Layer 2 of a small transformer language model trained on English Wikipedia (19 layers, counted from 0, width 64).
In attention head 0, each number of a token's query is one row of weights dot the token's vector x. The head spreads its attention over the tokens so far by the softmax of query dot key.

Query weights of the head. A number n stands for (n - 500) times 0.0012.
q0: 516,549,682,552,476,431,557,422,473,807,364,679,426,634,609,569,415,499,495,600,541,649,590,304,454,552,317,566,467,561,489,708,627,369,463,204,448,560,612,398,435,427,356,560,331,483,589,368,653,530,470,488,449,562,362,642,418,527,461,372,506,552,540,604
q1: 503,817,523,466,514,732,400,589,538,585,495,570,433,352,401,658,660,560,535,508,599,745,415,636,363,646,475,378,490,750,479,703,346,580,474,352,341,400,523,558,449,465,334,393,270,181,689,352,604,556,501,546,333,656,420,513,673,691,614,481,699,427,246,406
q2: 282,232,436,697,574,380,458,494,279,509,372,219,589,775,477,479,338,600,508,685,434,372,496,487,581,418,405,543,491,519,471,450,471,372,484,495,638,583,267,198,495,414,541,681,565,419,376,668,631,328,386,457,655,360,610,230,381,559,536,542,418,590,488,626
q3: 643,483,515,622,403,376,582,677,541,523,478,462,866,736,593,590,598,522,447,563,524,453,678,483,494,583,502,434,746,439,683,423,586,476,540,526,438,466,512,541,645,476,538,647,858,836,444,510,563,418,470,507,478,510,749,598,659,452,399,470,358,236,632,549
q4: 343,391,620,519,440,453,432,402,572,611,605,722,432,632,537,556,557,344,393,548,386,395,426,533,650,488,535,639,434,471,451,579,610,444,459,517,357,579,486,495,430,469,480,614,463,650,406,427,546,422,470,507,499,490,451,614,555,429,438,451,475,477,476,611
q5: 478,613,609,405,602,551,378,352,493,673,515,582,294,525,675,496,626,375,354,449,483,630,537,482,303,506,570,752,431,630,518,332,524,589,526,189,391,439,500,372,413,307,399,340,212,325,606,412,574,474,393,468,295,700,391,724,684,564,558,532,585,487,336,502
q6: 582,463,463,432,559,429,544,541,331,456,608,477,434,334,393,414,486,518,568,479,553,505,626,479,548,509,521,352,494,553,544,432,458,572,492,459,576,433,360,570,565,472,390,521,409,396,579,579,439,531,449,515,565,513,553,401,529,558,575,460,568,738,509,396
q7: 293,517,286,429,505,469,523,622,479,459,460,370,484,219,523,364,597,504,494,542,397,435,612,691,582,461,475,535,468,288,566,388,557,457,560,540,556,496,388,537,453,643,656,631,725,733,527,554,576,437,461,521,513,368,494,487,323,604,541,533,403,352,415,661
q8: 414,481,472,682,543,568,422,441,634,480,474,420,724,416,504,380,422,391,477,607,633,565,523,605,425,506,511,526,498,517,543,311,556,442,445,739,397,397,383,464,472,583,516,520,774,590,442,573,454,431,334,550,562,359,431,658,431,524,502,396,412,500,492,544
q9: 640,577,519,519,478,675,514,534,661,449,472,466,583,704,533,661,523,655,444,551,506,302,481,381,419,560,541,480,558,534,574,514,421,532,581,532,401,498,685,549,567,392,350,475,425,569,466,580,386,354,507,536,423,626,487,684,641,462,581,508,465,436,467,534
q10: 445,485,404,567,447,421,565,462,529,583,300,511,533,317,565,475,460,454,500,510,440,376,451,459,457,372,366,504,496,444,439,534,583,528,350,587,607,472,474,404,543,641,564,478,476,557,493,420,684,367,471,520,852,366,424,371,289,532,481,431,585,517,521,713
q11: 619,691,539,513,712,639,494,684,437,382,570,564,551,560,285,540,420,554,636,562,514,451,678,466,630,623,394,332,479,419,647,613,765,392,573,435,532,635,435,575,609,590,497,410,435,448,597,585,500,531,706,477,526,444,554,286,678,630,543,440,441,468,439,512
q12: 511,246,607,375,466,252,613,455,699,632,594,686,373,589,438,459,568,670,594,574,478,543,467,459,558,540,483,522,393,399,244,618,573,522,447,458,579,640,524,459,476,343,476,508,420,585,533,387,444,520,596,592,481,488,494,403,537,687,413,511,374,454,587,362
q13: 573,580,397,643,452,429,393,477,372,263,496,532,442,302,365,557,506,448,617,634,692,575,520,379,658,340,470,570,497,624,749,356,498,727,477,556,671,466,261,457,357,358,459,457,371,397,484,294,584,380,594,505,777,459,740,516,388,461,426,530,432,560,645,768
q14: 418,365,660,482,533,204,428,600,565,538,433,516,458,505,604,554,523,405,607,425,508,598,556,732,287,537,544,386,715,700,432,610,310,387,549,578,283,526,462,500,733,533,533,354,593,553,649,621,578,334,482,601,567,489,520,454,495,343,458,574,462,480,539,502
q15: 592,366,417,288,715,622,516,415,539,529,435,246,424,660,373,405,477,511,447,610,462,705,480,457,444,702,449,319,401,282,429,619,419,348,484,429,365,473,583,357,613,554,445,659,259,326,506,593,318,537,494,584,644,626,600,517,439,327,576,417,410,434,548,365
q16: 456,498,583,565,537,463,399,451,280,650,708,275,362,705,686,657,380,583,395,208,409,565,265,548,575,520,590,608,438,739,398,465,433,470,381,445,497,613,584,511,706,248,537,451,423,283,376,651,410,652,586,418,428,625,423,723,515,265,474,459,705,412,392,448
q17: 601,581,522,554,520,460,462,516,393,391,442,641,544,390,507,448,405,583,484,453,354,368,534,594,674,528,479,588,452,208,672,373,537,637,464,407,495,544,512,672,590,674,474,611,363,437,482,474,608,445,687,376,615,583,363,128,673,294,648,513,454,300,299,654
q18: 520,385,250,521,406,387,508,512,457,450,351,465,492,428,328,301,408,397,523,594,567,644,571,455,472,493,362,394,537,330,730,512,537,303,401,463,350,574,475,624,476,595,569,560,642,646,549,518,400,593,445,328,520,442,663,318,434,362,489,639,544,531,765,446
q19: 572,543,590,632,572,646,446,320,648,563,461,540,563,650,265,714,358,559,419,328,534,485,484,469,433,473,428,720,546,631,465,459,454,792,731,660,547,464,370,519,422,460,734,477,738,297,623,749,411,530,381,459,432,505,387,743,540,471,475,361,601,574,200,603
q20: 350,482,379,586,571,505,489,335,679,658,616,436,506,581,620,337,505,541,548,369,394,601,368,514,473,658,446,546,616,460,374,420,599,251,396,577,513,560,644,403,513,659,564,434,530,568,408,699,449,548,494,430,509,478,536,409,379,759,451,398,458,396,405,448
q21: 498,370,257,475,435,214,615,709,256,544,499,733,415,360,420,319,444,648,655,346,513,631,629,506,658,414,634,349,587,496,690,607,725,298,464,493,538,658,302,515,398,610,598,325,560,739,519,358,411,461,566,333,599,265,503,211,469,596,403,478,323,552,771,582
q22: 499,597,359,403,380,554,464,605,461,397,426,373,550,404,437,452,425,591,476,543,390,597,683,380,643,328,439,657,674,415,684,388,470,327,532,266,701,533,285,478,432,560,349,411,593,368,512,565,526,653,691,633,348,393,546,530,429,381,476,529,207,255,639,410
q23: 485,509,173,551,250,374,587,543,349,611,537,416,529,246,476,428,494,537,552,410,528,503,421,805,583,645,567,355,519,586,383,505,594,552,756,482,413,442,465,248,474,475,812,451,561,446,587,770,444,136,564,673,593,474,505,563,696,544,501,585,717,436,549,354
q24: 530,335,663,655,785,571,582,585,483,395,620,634,389,749,482,714,498,384,580,743,467,619,381,479,262,268,427,708,600,431,727,422,412,468,218,417,583,615,400,424,320,625,408,377,534,598,595,610,449,264,755,277,359,635,678,323,713,459,539,596,650,589,536,405
q25: 561,234,619,567,528,567,532,429,433,294,389,713,700,290,382,284,380,423,547,533,553,784,464,395,460,341,513,236,480,457,411,567,737,488,522,624,554,586,563,638,517,509,457,428,414,526,587,342,441,469,850,362,569,512,429,319,427,545,373,567,338,424,476,549
q26: 519,598,678,479,399,671,595,482,375,619,352,568,357,659,630,704,469,580,489,367,340,327,337,411,530,869,293,687,506,879,415,726,317,575,561,482,310,531,625,406,598,422,630,537,288,208,670,520,451,721,339,753,360,707,282,776,805,350,643,505,873,168,595,595
q27: 689,530,395,492,591,521,362,448,484,493,685,481,377,333,485,744,747,572,483,543,534,567,583,668,505,514,535,453,502,493,563,674,352,476,545,825,785,412,662,321,359,494,567,441,417,275,378,597,540,683,476,616,259,509,435,695,494,279,636,494,572,403,469,583
q28: 426,479,440,583,683,559,407,623,536,288,394,609,468,339,512,432,433,599,726,598,388,596,698,610,566,400,614,460,525,392,350,493,706,353,484,588,599,447,417,354,457,752,412,526,667,594,287,364,516,573,521,734,653,400,458,580,344,421,432,568,305,711,637,508
q29: 438,283,582,468,482,378,356,525,321,382,637,598,473,314,593,459,580,523,500,448,582,536,537,588,975,586,539,536,595,465,641,573,476,585,388,785,609,603,305,719,422,457,558,396,811,463,461,556,353,481,514,492,572,309,609,242,352,768,526,560,303,379,588,485
q30: 471,712,585,294,287,463,691,703,410,675,488,542,548,528,554,605,487,441,496,464,409,507,663,499,500,355,403,370,498,402,401,517,530,396,465,648,402,441,429,582,506,443,391,454,475,477,465,531,477,352,418,440,394,374,514,507,516,546,515,600,654,533,551,440
q31: 351,649,816,452,163,577,578,368,523,635,700,467,847,707,508,552,374,358,483,711,532,691,464,789,459,650,464,800,567,672,402,531,484,677,709,309,300,379,432,528,250,437,610,543,460,584,476,340,346,613,658,392,617,709,392,274,435,534,599,421,329,211,304,464

Each question shows a short text with each token's key, already scaled and adjusted for position as the last token sees it. A number n stands for (n - 500) times 0.003.

Then comes the last token's vector x. A number n stands for (n - 500) times 0.0088.

0 " the": 520,569,557,512,554,433,393,462,412,521,394,509,650,489,586,342,556,346,429,335,423,750,457,524,423,479,483,509,582,540,542,495
1 " S": 408,581,552,599,651,480,390,406,356,536,385,490,613,513,550,349,594,392,455,343,408,683,526,430,523,465,427,486,545,495,522,479
2 "ch": 515,403,627,573,629,499,386,415,438,592,285,469,578,543,429,426,482,355,436,313,343,610,495,513,530,431,500,495,499,503,478,517
3 "w": 540,325,439,629,646,546,408,418,359,549,409,463,684,480,512,432,526,390,373,441,377,667,441,541,552,490,520,509,530,500,448,514
4 "et": 610,434,523,691,614,532,419,414,427,531,362,488,591,517,528,424,433,392,440,345,466,685,416,631,539,427,460,459,529,489,396,555
5 "z": 608,549,451,591,634,578,468,350,404,521,340,375,628,482,448,410,540,464,406,351,455,666,529,425,529,412,464,371,516,534,478,527
6 "ing": 495,595,443,419,570,559,596,405,409,475,348,519,614,433,395,447,568,397,383,436,351,725,535,568,500,393,534,418,509,579,489,560
7 "en": 413,608,432,436,533,659,519,395,380,483,339,485,637,498,468,436,583,407,375,442,420,744,483,544,479,494,460,471,553,570,452,566
x: 488,502,543,384,414,412,285,475,537,540,447,590,650,548,585,361,653,533,710,452,756,489,713,512,632,239,637,520,177,584,481,557,437,579,490,452,619,526,500,481,530,487,425,415,507,620,432,327,577,691,547,446,605,641,626,469,619,422,268,566,525,610,564,463
Which token does the last token look at most? 1 " S"

0 " S": 525,625,624,568,671,420,342,413,326,558,362,493,635,515,559,344,597,375,455,303,404,692,524,425,529,462,403,480,530,485,511,481
1 "ch": 413,423,667,489,657,444,347,426,430,615,246,479,584,555,405,424,489,334,427,288,338,613,493,525,541,420,495,488,492,509,462,528
2 "le": 481,457,420,530,622,432,391,409,415,523,364,523,573,614,428,383,511,407,345,391,341,793,475,484,534,433,633,505,544,678,425,550
3 "m": 551,340,550,564,611,507,357,371,458,571,362,464,597,576,430,332,543,288,437,375,395,754,469,522,492,422,598,433,533,603,523,502
4 "m": 680,446,540,608,589,556,378,349,462,579,354,460,594,569,436,313,558,282,457,405,434,737,473,523,504,411,590,435,562,577,531,486
5 " |": 560,463,429,629,601,578,513,345,383,526,348,402,628,561,520,330,533,305,456,322,369,743,423,458,522,419,546,427,523,500,512,498
6 "\n": 627,594,490,379,594,682,548,327,309,477,343,465,609,616,488,398,549,376,391,347,364,685,454,520,502,444,552,512,518,500,500,589
7 "|": 502,562,344,455,509,630,585,317,362,457,272,394,591,605,571,344,563,403,473,348,389,662,468,483,523,450,553,369,502,510,403,567
x: 450,542,479,447,454,449,159,522,521,489,232,497,540,452,662,383,498,580,671,468,605,397,575,423,587,335,609,524,276,625,456,667,343,590,559,531,582,522,387,422,525,396,419,468,495,532,306,475,770,589,596,508,439,622,714,455,592,495,292,616,589,556,616,523
Which token does the last token look at most, and with what share of its attention? 0 " S", with about 20%

0 " with": 473,597,519,531,613,456,382,434,415,558,410,538,561,560,518,326,622,352,511,405,371,686,446,444,530,452,572,522,560,593,532,409
1 " a": 468,509,525,542,604,419,391,449,380,534,417,504,640,515,566,296,568,347,420,369,411,687,405,476,474,484,484,488,563,556,522,499
2 " p": 417,415,506,591,656,525,409,371,386,528,412,445,629,522,508,330,542,390,447,373,347,656,466,456,500,480,492,460,571,497,552,493
3 "er": 473,436,582,575,619,528,387,426,404,566,377,526,578,619,506,358,473,372,426,378,379,726,495,509,531,476,549,560,539,485,494,559
4 "f": 601,427,406,693,614,606,481,396,446,509,380,507,638,510,464,369,499,341,418,413,398,650,476,539,544,506,503,527,475,549,477,556
5 "or": 602,537,496,612,573,607,431,367,407,478,409,490,559,558,556,365,512,350,437,476,386,749,541,533,500,444,581,464,601,535,491,510
6 "m": 476,645,443,556,534,570,461,372,454,566,371,462,546,576,437,348,564,309,453,408,432,706,504,504,510,430,565,454,555,597,541,476
7 "an": 426,553,494,501,542,654,483,377,376,505,408,426,585,486,519,439,557,384,366,495,397,641,472,563,488,494,425,358,561,696,413,482
x: 463,512,505,385,313,425,337,365,571,498,466,534,548,543,476,300,593,542,617,491,832,519,704,466,729,331,702,487,318,547,460,582,469,630,528,423,581,583,464,474,407,436,392,414,478,634,287,351,632,546,550,388,457,711,551,501,656,487,289,579,517,486,616,472
Which token does the last token look at most? 2 " p"

0 "9": 467,604,591,505,543,468,369,474,423,537,394,448,576,514,443,427,508,350,413,406,408,838,512,561,457,415,655,460,505,555,387,597
1 "5": 457,530,573,501,541,491,397,445,445,524,334,492,554,514,512,415,497,352,456,389,399,831,469,492,499,394,666,331,541,572,444,553
2 "7": 434,501,528,547,587,467,393,464,447,500,355,464,567,517,488,395,462,347,402,403,406,853,452,540,509,387,614,392,508,566,421,552
3 " C": 508,368,414,634,639,621,405,388,353,562,368,447,638,553,550,354,553,336,423,337,391,665,536,507,490,468,449,554,478,464,502,465
4 "on": 633,487,394,624,568,617,393,373,393,604,293,527,599,555,497,379,540,319,388,474,424,681,500,525,518,504,517,588,454,572,374,518
5 "d": 587,598,232,560,461,522,500,344,329,572,325,542,646,519,487,355,543,434,385,457,442,668,487,494,526,508,548,501,480,589,543,417
6 "u": 522,604,383,408,567,622,499,382,356,544,437,427,578,565,443,366,415,348,271,500,358,676,411,521,539,456,500,414,530,541,423,600
7 "ct": 357,596,421,297,520,635,507,407,337,556,348,489,596,554,469,495,479,423,304,330,424,560,501,657,478,522,430,378,535,503,460,505
x: 496,516,614,421,456,420,347,496,451,620,491,542,575,438,587,357,432,518,543,544,769,539,609,518,632,415,715,490,479,646,356,728,459,616,402,383,620,525,434,560,433,488,502,353,480,570,264,436,652,477,550,554,418,649,772,497,743,342,294,540,463,503,708,471
Which token does the last token look at most, and with what share of its attention? 3 " C", with about 50%

0 "le": 486,549,422,526,562,370,391,462,436,557,388,536,572,622,467,346,507,420,362,444,328,792,463,498,534,406,662,474,569,658,418,503
1 " |": 504,575,631,466,606,419,408,378,403,571,337,442,615,557,504,338,525,308,439,321,350,741,434,465,514,418,546,420,524,514,503,498
2 " R": 361,477,505,642,701,514,362,366,305,594,349,432,632,571,504,359,596,396,409,348,375,622,504,419,538,504,476,489,492,483,474,463
3 "o": 481,377,440,551,619,526,368,380,370,588,362,483,627,588,493,386,497,349,367,383,395,780,437,423,565,440,543,509,546,585,443,454
4 "le": 555,502,479,417,607,532,428,394,421,527,383,508,555,605,475,331,536,395,388,403,331,814,459,436,547,437,609,501,560,685,466,518
5 "(": 633,398,396,492,560,658,518,308,334,496,329,433,586,581,561,384,549,348,425,416,341,710,498,455,492,470,544,437,570,588,513,462
6 "s": 523,620,397,429,555,627,498,347,360,480,361,519,579,566,485,371,508,350,427,402,353,788,541,456,550,422,564,502,585,632,531,441
7 ")": 450,599,425,429,517,663,550,349,410,472,411,427,570,549,495,342,532,330,419,354,324,774,514,419,531,401,568,485,578,531,520,438
x: 385,583,497,349,326,441,231,518,474,603,413,547,612,473,591,413,500,560,617,545,759,483,583,527,621,309,663,467,233,738,476,683,410,548,620,488,531,731,509,438,434,409,619,408,513,596,432,472,554,449,560,429,434,592,630,497,598,529,289,720,549,515,553,425
Which token does the last token look at most, and with what share of its attention? 1 " |", with about 20%

0 "ine": 436,678,554,537,597,450,338,491,395,660,436,466,641,534,496,377,562,339,376,427,384,777,501,529,520,393,589,548,599,522,517,554
1 " and": 478,563,572,466,650,441,413,425,444,589,344,527,591,565,508,339,561,335,458,373,314,806,490,534,462,411,554,552,525,598,484,435
2 " g": 433,452,502,660,692,543,377,426,351,587,374,452,653,520,511,313,591,399,388,319,339,652,499,451,558,524,454,499,530,480,582,571
3 "u": 500,400,377,598,625,521,443,357,352,572,484,478,585,527,466,319,447,413,257,503,314,677,345,488,537,515,479,376,536,582,490,559
4 "it": 612,534,390,537,496,646,473,347,392,531,380,675,528,553,596,426,491,463,323,558,272,525,460,594,535,544,508,308,555,675,414,567
5 "ar": 652,466,374,590,507,611,446,297,342,538,346,520,605,590,671,373,585,361,394,451,489,673,585,446,584,547,554,451,564,612,537,501
6 "s": 507,637,370,415,552,609,486,353,359,496,330,526,532,591,455,377,517,345,408,411,372,755,570,474,538,403,580,481,573,663,491,498
7 ".": 507,622,396,456,462,653,485,276,365,492,351,452,577,594,545,354,514,293,443,344,391,715,551,403,507,457,527,510,537,521,514,444
x: 342,514,398,443,480,463,318,490,502,559,388,476,543,449,612,371,510,561,638,412,830,499,723,585,700,383,587,447,261,610,442,588,556,469,523,415,582,685,403,450,435,329,501,374,529,614,294,537,567,585,527,452,307,592,648,532,618,480,391,684,681,531,543,396
Which token does the last token look at most, and with what share of its attention? 1 " and", with about 40%

0 "e": 511,600,547,540,602,436,388,431,410,565,382,537,589,580,491,385,476,390,393,469,386,776,538,509,509,430,593,512,562,573,510,467
1 " W": 392,583,551,575,668,465,384,419,352,557,372,486,634,532,522,361,595,393,433,362,404,656,460,469,549,471,496,513,509,506,504,499
2 "ass": 407,445,612,597,585,491,393,428,438,535,425,538,605,512,548,354,468,365,476,331,448,742,525,440,452,463,549,501,539,568,580,436
3 " of": 505,397,473,550,579,526,446,425,425,569,398,555,534,623,509,416,527,278,458,426,336,734,496,542,495,460,562,498,540,541,448,392
4 " I": 581,406,363,585,575,617,471,328,381,521,376,435,570,531,576,336,576,375,424,389,377,617,506,494,509,490,451,519,508,523,472,569
5 "d": 583,553,307,533,517,521,513,361,363,542,346,530,585,554,487,358,545,405,401,386,404,649,514,449,525,521,540,525,491,601,598,424
6 "ol": 594,634,392,441,446,626,452,324,367,505,358,547,571,611,535,400,504,383,457,480,478,623,631,453,493,575,575,600,523,562,475,467
7 "at": 433,604,317,419,484,629,504,407,366,551,366,526,625,518,490,384,439,435,310,448,451,606,437,520,536,497,367,495,576,529,512,472
x: 459,347,569,396,336,502,472,456,422,552,376,544,610,527,605,316,506,576,656,404,678,586,736,524,570,366,766,523,359,657,386,659,445,581,514,484,688,610,405,547,492,545,435,321,520,647,394,463,612,422,642,502,479,634,652,487,621,306,338,680,568,559,636,472
Which token does the last token look at most, and with what share of its attention? 4 " I", with about 30%

0 "m": 432,662,552,402,574,465,344,473,504,585,363,494,597,540,433,331,541,313,479,444,471,694,464,508,522,424,567,467,566,546,540,489
1 "y": 358,475,528,542,594,470,374,508,473,650,327,534,572,526,523,376,549,331,395,442,416,695,474,486,523,412,548,517,629,521,473,522
2 " L": 382,494,542,618,685,563,399,358,377,553,329,477,591,559,540,367,583,393,467,367,397,593,550,456,463,506,485,455,453,521,468,479
3 "is": 498,370,506,721,591,535,400,316,425,506,384,518,614,437,560,359,504,363,438,415,494,661,526,472,513,522,428,495,520,474,464,480
4 "k": 688,374,478,553,607,594,437,387,372,549,381,457,668,471,492,395,575,457,416,458,466,674,550,397,520,464,491,503,561,568,583,466
5 "en": 635,548,410,544,616,626,470,400,380,507,348,506,630,497,478,436,570,392,387,459,432,744,489,552,490,491,460,470,552,575,453,563
6 " |": 560,522,384,551,560,587,537,367,395,510,373,407,603,557,523,354,532,335,459,346,386,704,449,457,520,436,540,433,517,504,511,497
7 "\n": 494,641,552,398,526,667,562,367,337,468,368,466,584,603,489,414,548,396,403,366,383,656,474,513,502,456,549,517,507,506,511,582
x: 445,553,479,356,523,396,179,508,487,546,381,601,513,469,657,298,524,479,634,521,728,462,586,448,610,276,691,404,244,632,422,620,351,528,469,457,522,588,386,520,491,369,544,352,596,616,299,433,570,492,477,531,468,595,609,597,657,494,319,606,552,609,640,502
Which token does the last token look at most, and with what share of its attention? 6 " |", with about 50%

0 " re": 511,580,625,551,655,439,380,433,365,554,422,527,643,515,531,349,575,336,464,332,477,709,478,482,490,548,486,550,515,535,508,503
1 "g": 427,489,635,553,617,538,414,427,451,614,414,500,665,492,469,387,437,409,326,469,287,659,422,531,458,496,435,448,546,560,552,534
2 "g": 461,422,585,623,597,567,434,414,439,606,414,479,660,514,459,394,428,422,308,483,288,645,440,543,440,492,457,444,555,571,538,547
3 "a": 513,401,430,611,542,488,441,396,406,587,351,467,593,572,512,363,450,396,367,446,375,706,445,437,604,422,529,430,562,623,473,483
4 "et": 625,411,516,693,563,540,423,439,409,553,361,521,597,517,599,379,429,415,429,367,456,709,428,607,541,438,481,458,576,521,429,519
5 "on": 639,627,409,524,559,635,439,398,392,570,283,533,584,543,486,409,568,373,367,489,433,669,517,497,527,513,531,576,497,581,403,502
6 " s": 510,576,400,464,541,658,467,357,336,446,399,421,604,540,512,336,575,424,460,318,420,660,536,417,510,454,448,469,596,508,571,501
7 "ong": 396,543,388,431,498,616,545,368,345,523,368,485,638,511,467,426,546,410,329,367,317,620,472,455,565,473,465,445,552,523,485,579
x: 470,503,624,365,447,493,360,466,489,607,365,605,610,525,591,358,537,572,546,457,721,487,696,421,601,294,677,490,272,750,435,607,485,506,516,448,577,604,401,521,385,552,368,302,462,718,319,359,489,571,552,454,434,543,704,485,576,494,289,698,546,489,469,386
Which token does the last token look at most, and with what share of its attention? 6 " s", with about 60%

0 "r": 513,562,598,449,640,438,358,435,396,531,362,485,603,475,505,214,524,303,416,333,371,699,409,411,548,454,445,500,573,498,582,527
1 "n": 390,608,528,547,720,345,409,453,383,526,293,464,581,459,440,419,567,374,382,386,340,734,528,541,479,433,456,467,528,647,429,551
2 "st": 331,345,493,559,705,443,458,395,360,561,408,513,642,488,416,429,547,438,391,324,369,769,410,571,497,409,510,455,598,531,453,542
3 " G": 455,344,390,655,683,631,418,358,326,577,359,487,656,513,547,345,585,389,371,342,364,587,535,465,541,502,405,488,476,465,531,573
4 "r": 508,395,315,663,535,622,436,313,337,515,379,568,611,496,519,297,497,366,400,350,395,715,464,456,554,502,509,450,479,538,579,559
5 "at": 634,565,345,496,569,662,442,372,313,536,410,580,690,435,521,397,489,490,260,385,438,571,364,478,513,539,291,463,533,595,516,491
6 "h": 440,586,404,533,503,558,509,391,380,567,229,459,606,556,412,500,570,301,305,347,422,682,586,460,502,405,487,536,579,651,562,570
7 "w": 267,616,422,430,543,703,449,394,305,499,391,432,694,513,491,431,578,398,311,468,406,671,477,569,562,456,520,476,606,496,412,489
x: 480,526,652,253,330,507,317,523,433,471,378,514,537,518,612,345,528,623,633,454,846,537,584,409,560,377,536,522,396,558,429,670,385,478,583,428,686,446,510,620,503,389,515,399,414,638,290,443,604,466,620,444,487,746,605,531,696,441,378,665,600,579,515,456
Which token does the last token look at most, and with what share of its attention? 4 "r", with about 30%

0 "e": 515,633,562,554,636,414,351,409,380,586,344,550,618,606,489,347,468,353,358,459,348,868,551,512,511,407,623,516,582,597,513,456
1 " Al": 466,601,614,574,751,492,352,374,335,610,303,527,681,588,609,285,615,382,457,384,329,681,530,447,484,496,538,552,481,533,455,451
2 "b": 423,437,562,747,536,609,373,335,364,678,256,535,705,576,513,404,506,390,450,355,362,648,480,453,540,528,567,550,382,634,577,484
3 "an": 453,409,474,543,637,505,361,386,310,585,367,412,673,477,581,407,558,326,335,480,376,689,460,604,481,523,424,352,538,798,439,474
4 " B": 610,438,336,596,606,698,449,306,299,543,319,488,711,555,569,319,604,384,405,345,321,649,497,463,477,527,526,572,478,524,538,536
5 "er": 607,465,399,608,565,583,379,364,299,603,334,521,656,645,536,301,468,342,400,372,426,798,482,541,537,493,597,643,480,483,507,538
6 "g": 492,544,294,484,474,608,480,373,373,600,400,452,727,516,458,365,409,380,233,480,236,716,438,593,426,501,487,442,531,557,569,541
7 "'": 473,662,340,543,414,660,661,349,427,420,369,389,714,446,545,347,602,363,425,330,529,678,421,397,434,433,441,511,657,595,623,473
x: 451,493,624,381,455,552,332,460,523,542,510,523,508,628,648,317,482,518,622,456,576,588,695,554,800,347,643,478,290,578,381,734,412,464,515,478,506,556,416,487,408,526,465,497,439,532,329,481,539,520,582,458,365,587,709,469,579,484,141,708,675,562,530,479
Which two tokens does the last token look at most, in order? 4 " B", 7 "'"

0 "od": 519,708,655,435,621,476,319,486,393,585,378,570,643,507,560,399,575,499,457,522,557,622,597,490,527,608,564,543,517,538,463,442
1 "y": 373,493,546,565,573,488,356,520,454,657,313,524,573,535,535,383,587,342,385,453,463,689,531,511,523,414,582,536,625,544,470,507
2 ".": 395,536,581,561,620,537,326,412,402,558,370,499,589,555,540,362,507,318,452,369,420,696,557,415,511,472,530,519,535,495,516,434
3 "\"": 532,399,533,551,635,547,395,386,453,490,392,505,558,533,511,327,566,336,437,397,382,744,493,467,509,454,566,517,616,568,511,515
4 " O": 581,441,391,593,605,620,396,316,359,504,352,448,602,550,544,353,613,400,453,386,420,615,539,433,554,531,505,497,500,481,437,507
5 "f": 580,520,276,620,513,586,527,369,444,503,364,518,642,549,505,332,516,326,478,429,443,647,478,536,590,563,519,534,430,550,489,507
6 " his": 524,563,421,532,528,545,507,419,449,496,344,493,588,523,551,349,553,268,447,400,459,742,507,503,397,368,540,560,517,588,527,514
7 " c": 358,569,500,401,459,667,488,366,350,453,438,427,635,557,533,368,602,384,432,334,424,652,531,508,468,485,494,496,567,476,557,463
x: 423,525,529,335,477,516,205,478,434,496,481,456,493,370,643,353,614,615,550,422,783,532,587,390,608,507,671,400,260,565,523,726,404,503,456,440,507,548,470,500,491,546,465,334,457,607,298,544,541,462,541,405,394,633,699,491,610,405,345,670,586,651,675,375
Which token does the last token look at most, and with what share of its attention? 7 " c", with about 50%

0 " a": 509,531,539,515,572,409,391,463,393,533,432,515,628,514,563,320,569,366,430,383,426,656,418,484,475,495,479,507,552,536,526,509
1 " re": 447,556,556,587,631,485,401,417,377,520,440,521,612,530,540,368,567,367,470,359,473,680,495,481,499,545,508,523,520,536,504,500
2 "g": 473,453,577,593,584,557,433,416,448,585,430,497,636,498,486,397,449,421,359,469,316,634,437,521,466,501,446,443,548,548,550,518
3 "g": 533,438,510,625,561,579,455,410,439,581,431,481,635,513,476,404,441,432,343,484,319,624,451,532,450,498,463,445,549,558,537,529
4 "a": 579,458,402,549,538,507,465,397,412,563,378,468,578,565,515,380,463,410,394,454,395,675,452,446,590,440,522,444,549,601,479,484
5 "et": 619,545,427,646,540,553,444,431,419,534,384,513,583,517,587,396,443,423,446,387,461,677,437,587,535,451,482,466,563,515,443,513
6 "on": 475,655,426,478,511,625,464,402,403,549,317,519,570,540,492,421,558,392,390,490,442,643,512,497,525,512,526,563,497,568,417,500
7 " s": 454,544,445,432,491,635,495,374,369,441,420,432,585,538,518,359,564,434,471,347,428,637,530,428,511,462,457,475,579,507,562,500
x: 396,563,438,408,383,439,278,484,477,500,442,520,447,385,600,360,647,508,616,396,783,568,618,414,653,431,693,534,250,655,523,739,479,516,545,527,558,606,420,469,516,515,498,348,484,608,385,528,556,508,511,459,500,604,737,382,590,443,294,713,565,616,699,446
Which token does the last token look at most? 7 " s"

0 " ": 531,605,636,525,661,434,362,459,367,584,388,506,673,505,527,322,481,426,388,374,401,690,446,478,492,504,485,525,432,450,504,530
1 " |": 490,561,637,489,591,442,412,392,406,559,350,445,625,537,523,344,525,323,455,329,389,722,450,455,518,439,540,428,521,502,511,490
2 "\n": 370,523,424,574,679,470,428,361,333,554,359,504,605,591,494,406,539,380,400,350,366,678,458,511,501,453,542,496,513,513,497,569
3 "|": 459,466,552,639,606,533,449,329,368,512,281,455,600,577,564,352,554,409,473,356,397,655,477,476,522,461,546,382,501,508,421,554
4 " ": 533,391,378,570,620,619,447,358,351,518,376,481,640,547,505,335,488,437,379,379,370,687,434,476,494,495,514,536,431,449,517,551
5 "1": 637,526,387,535,533,575,476,406,430,559,306,429,601,565,470,410,487,346,420,401,437,788,481,505,515,419,596,541,457,510,476,551
6 "99": 558,686,432,469,512,637,471,376,379,471,419,481,609,529,521,376,490,386,460,390,410,791,467,488,474,437,626,476,532,500,482,524
7 "7": 475,587,475,448,523,596,479,385,436,474,375,441,563,542,475,403,500,362,380,416,378,820,449,541,511,404,602,419,496,561,429,549
x: 389,513,473,318,475,418,200,479,495,497,491,533,543,473,535,428,582,578,615,529,820,548,625,578,553,331,681,596,342,558,513,618,328,554,478,437,574,547,394,454,447,364,541,308,463,531,269,467,540,548,700,466,479,735,668,435,656,466,324,675,565,462,538,482
Which token does the last token look at most? 2 "\n"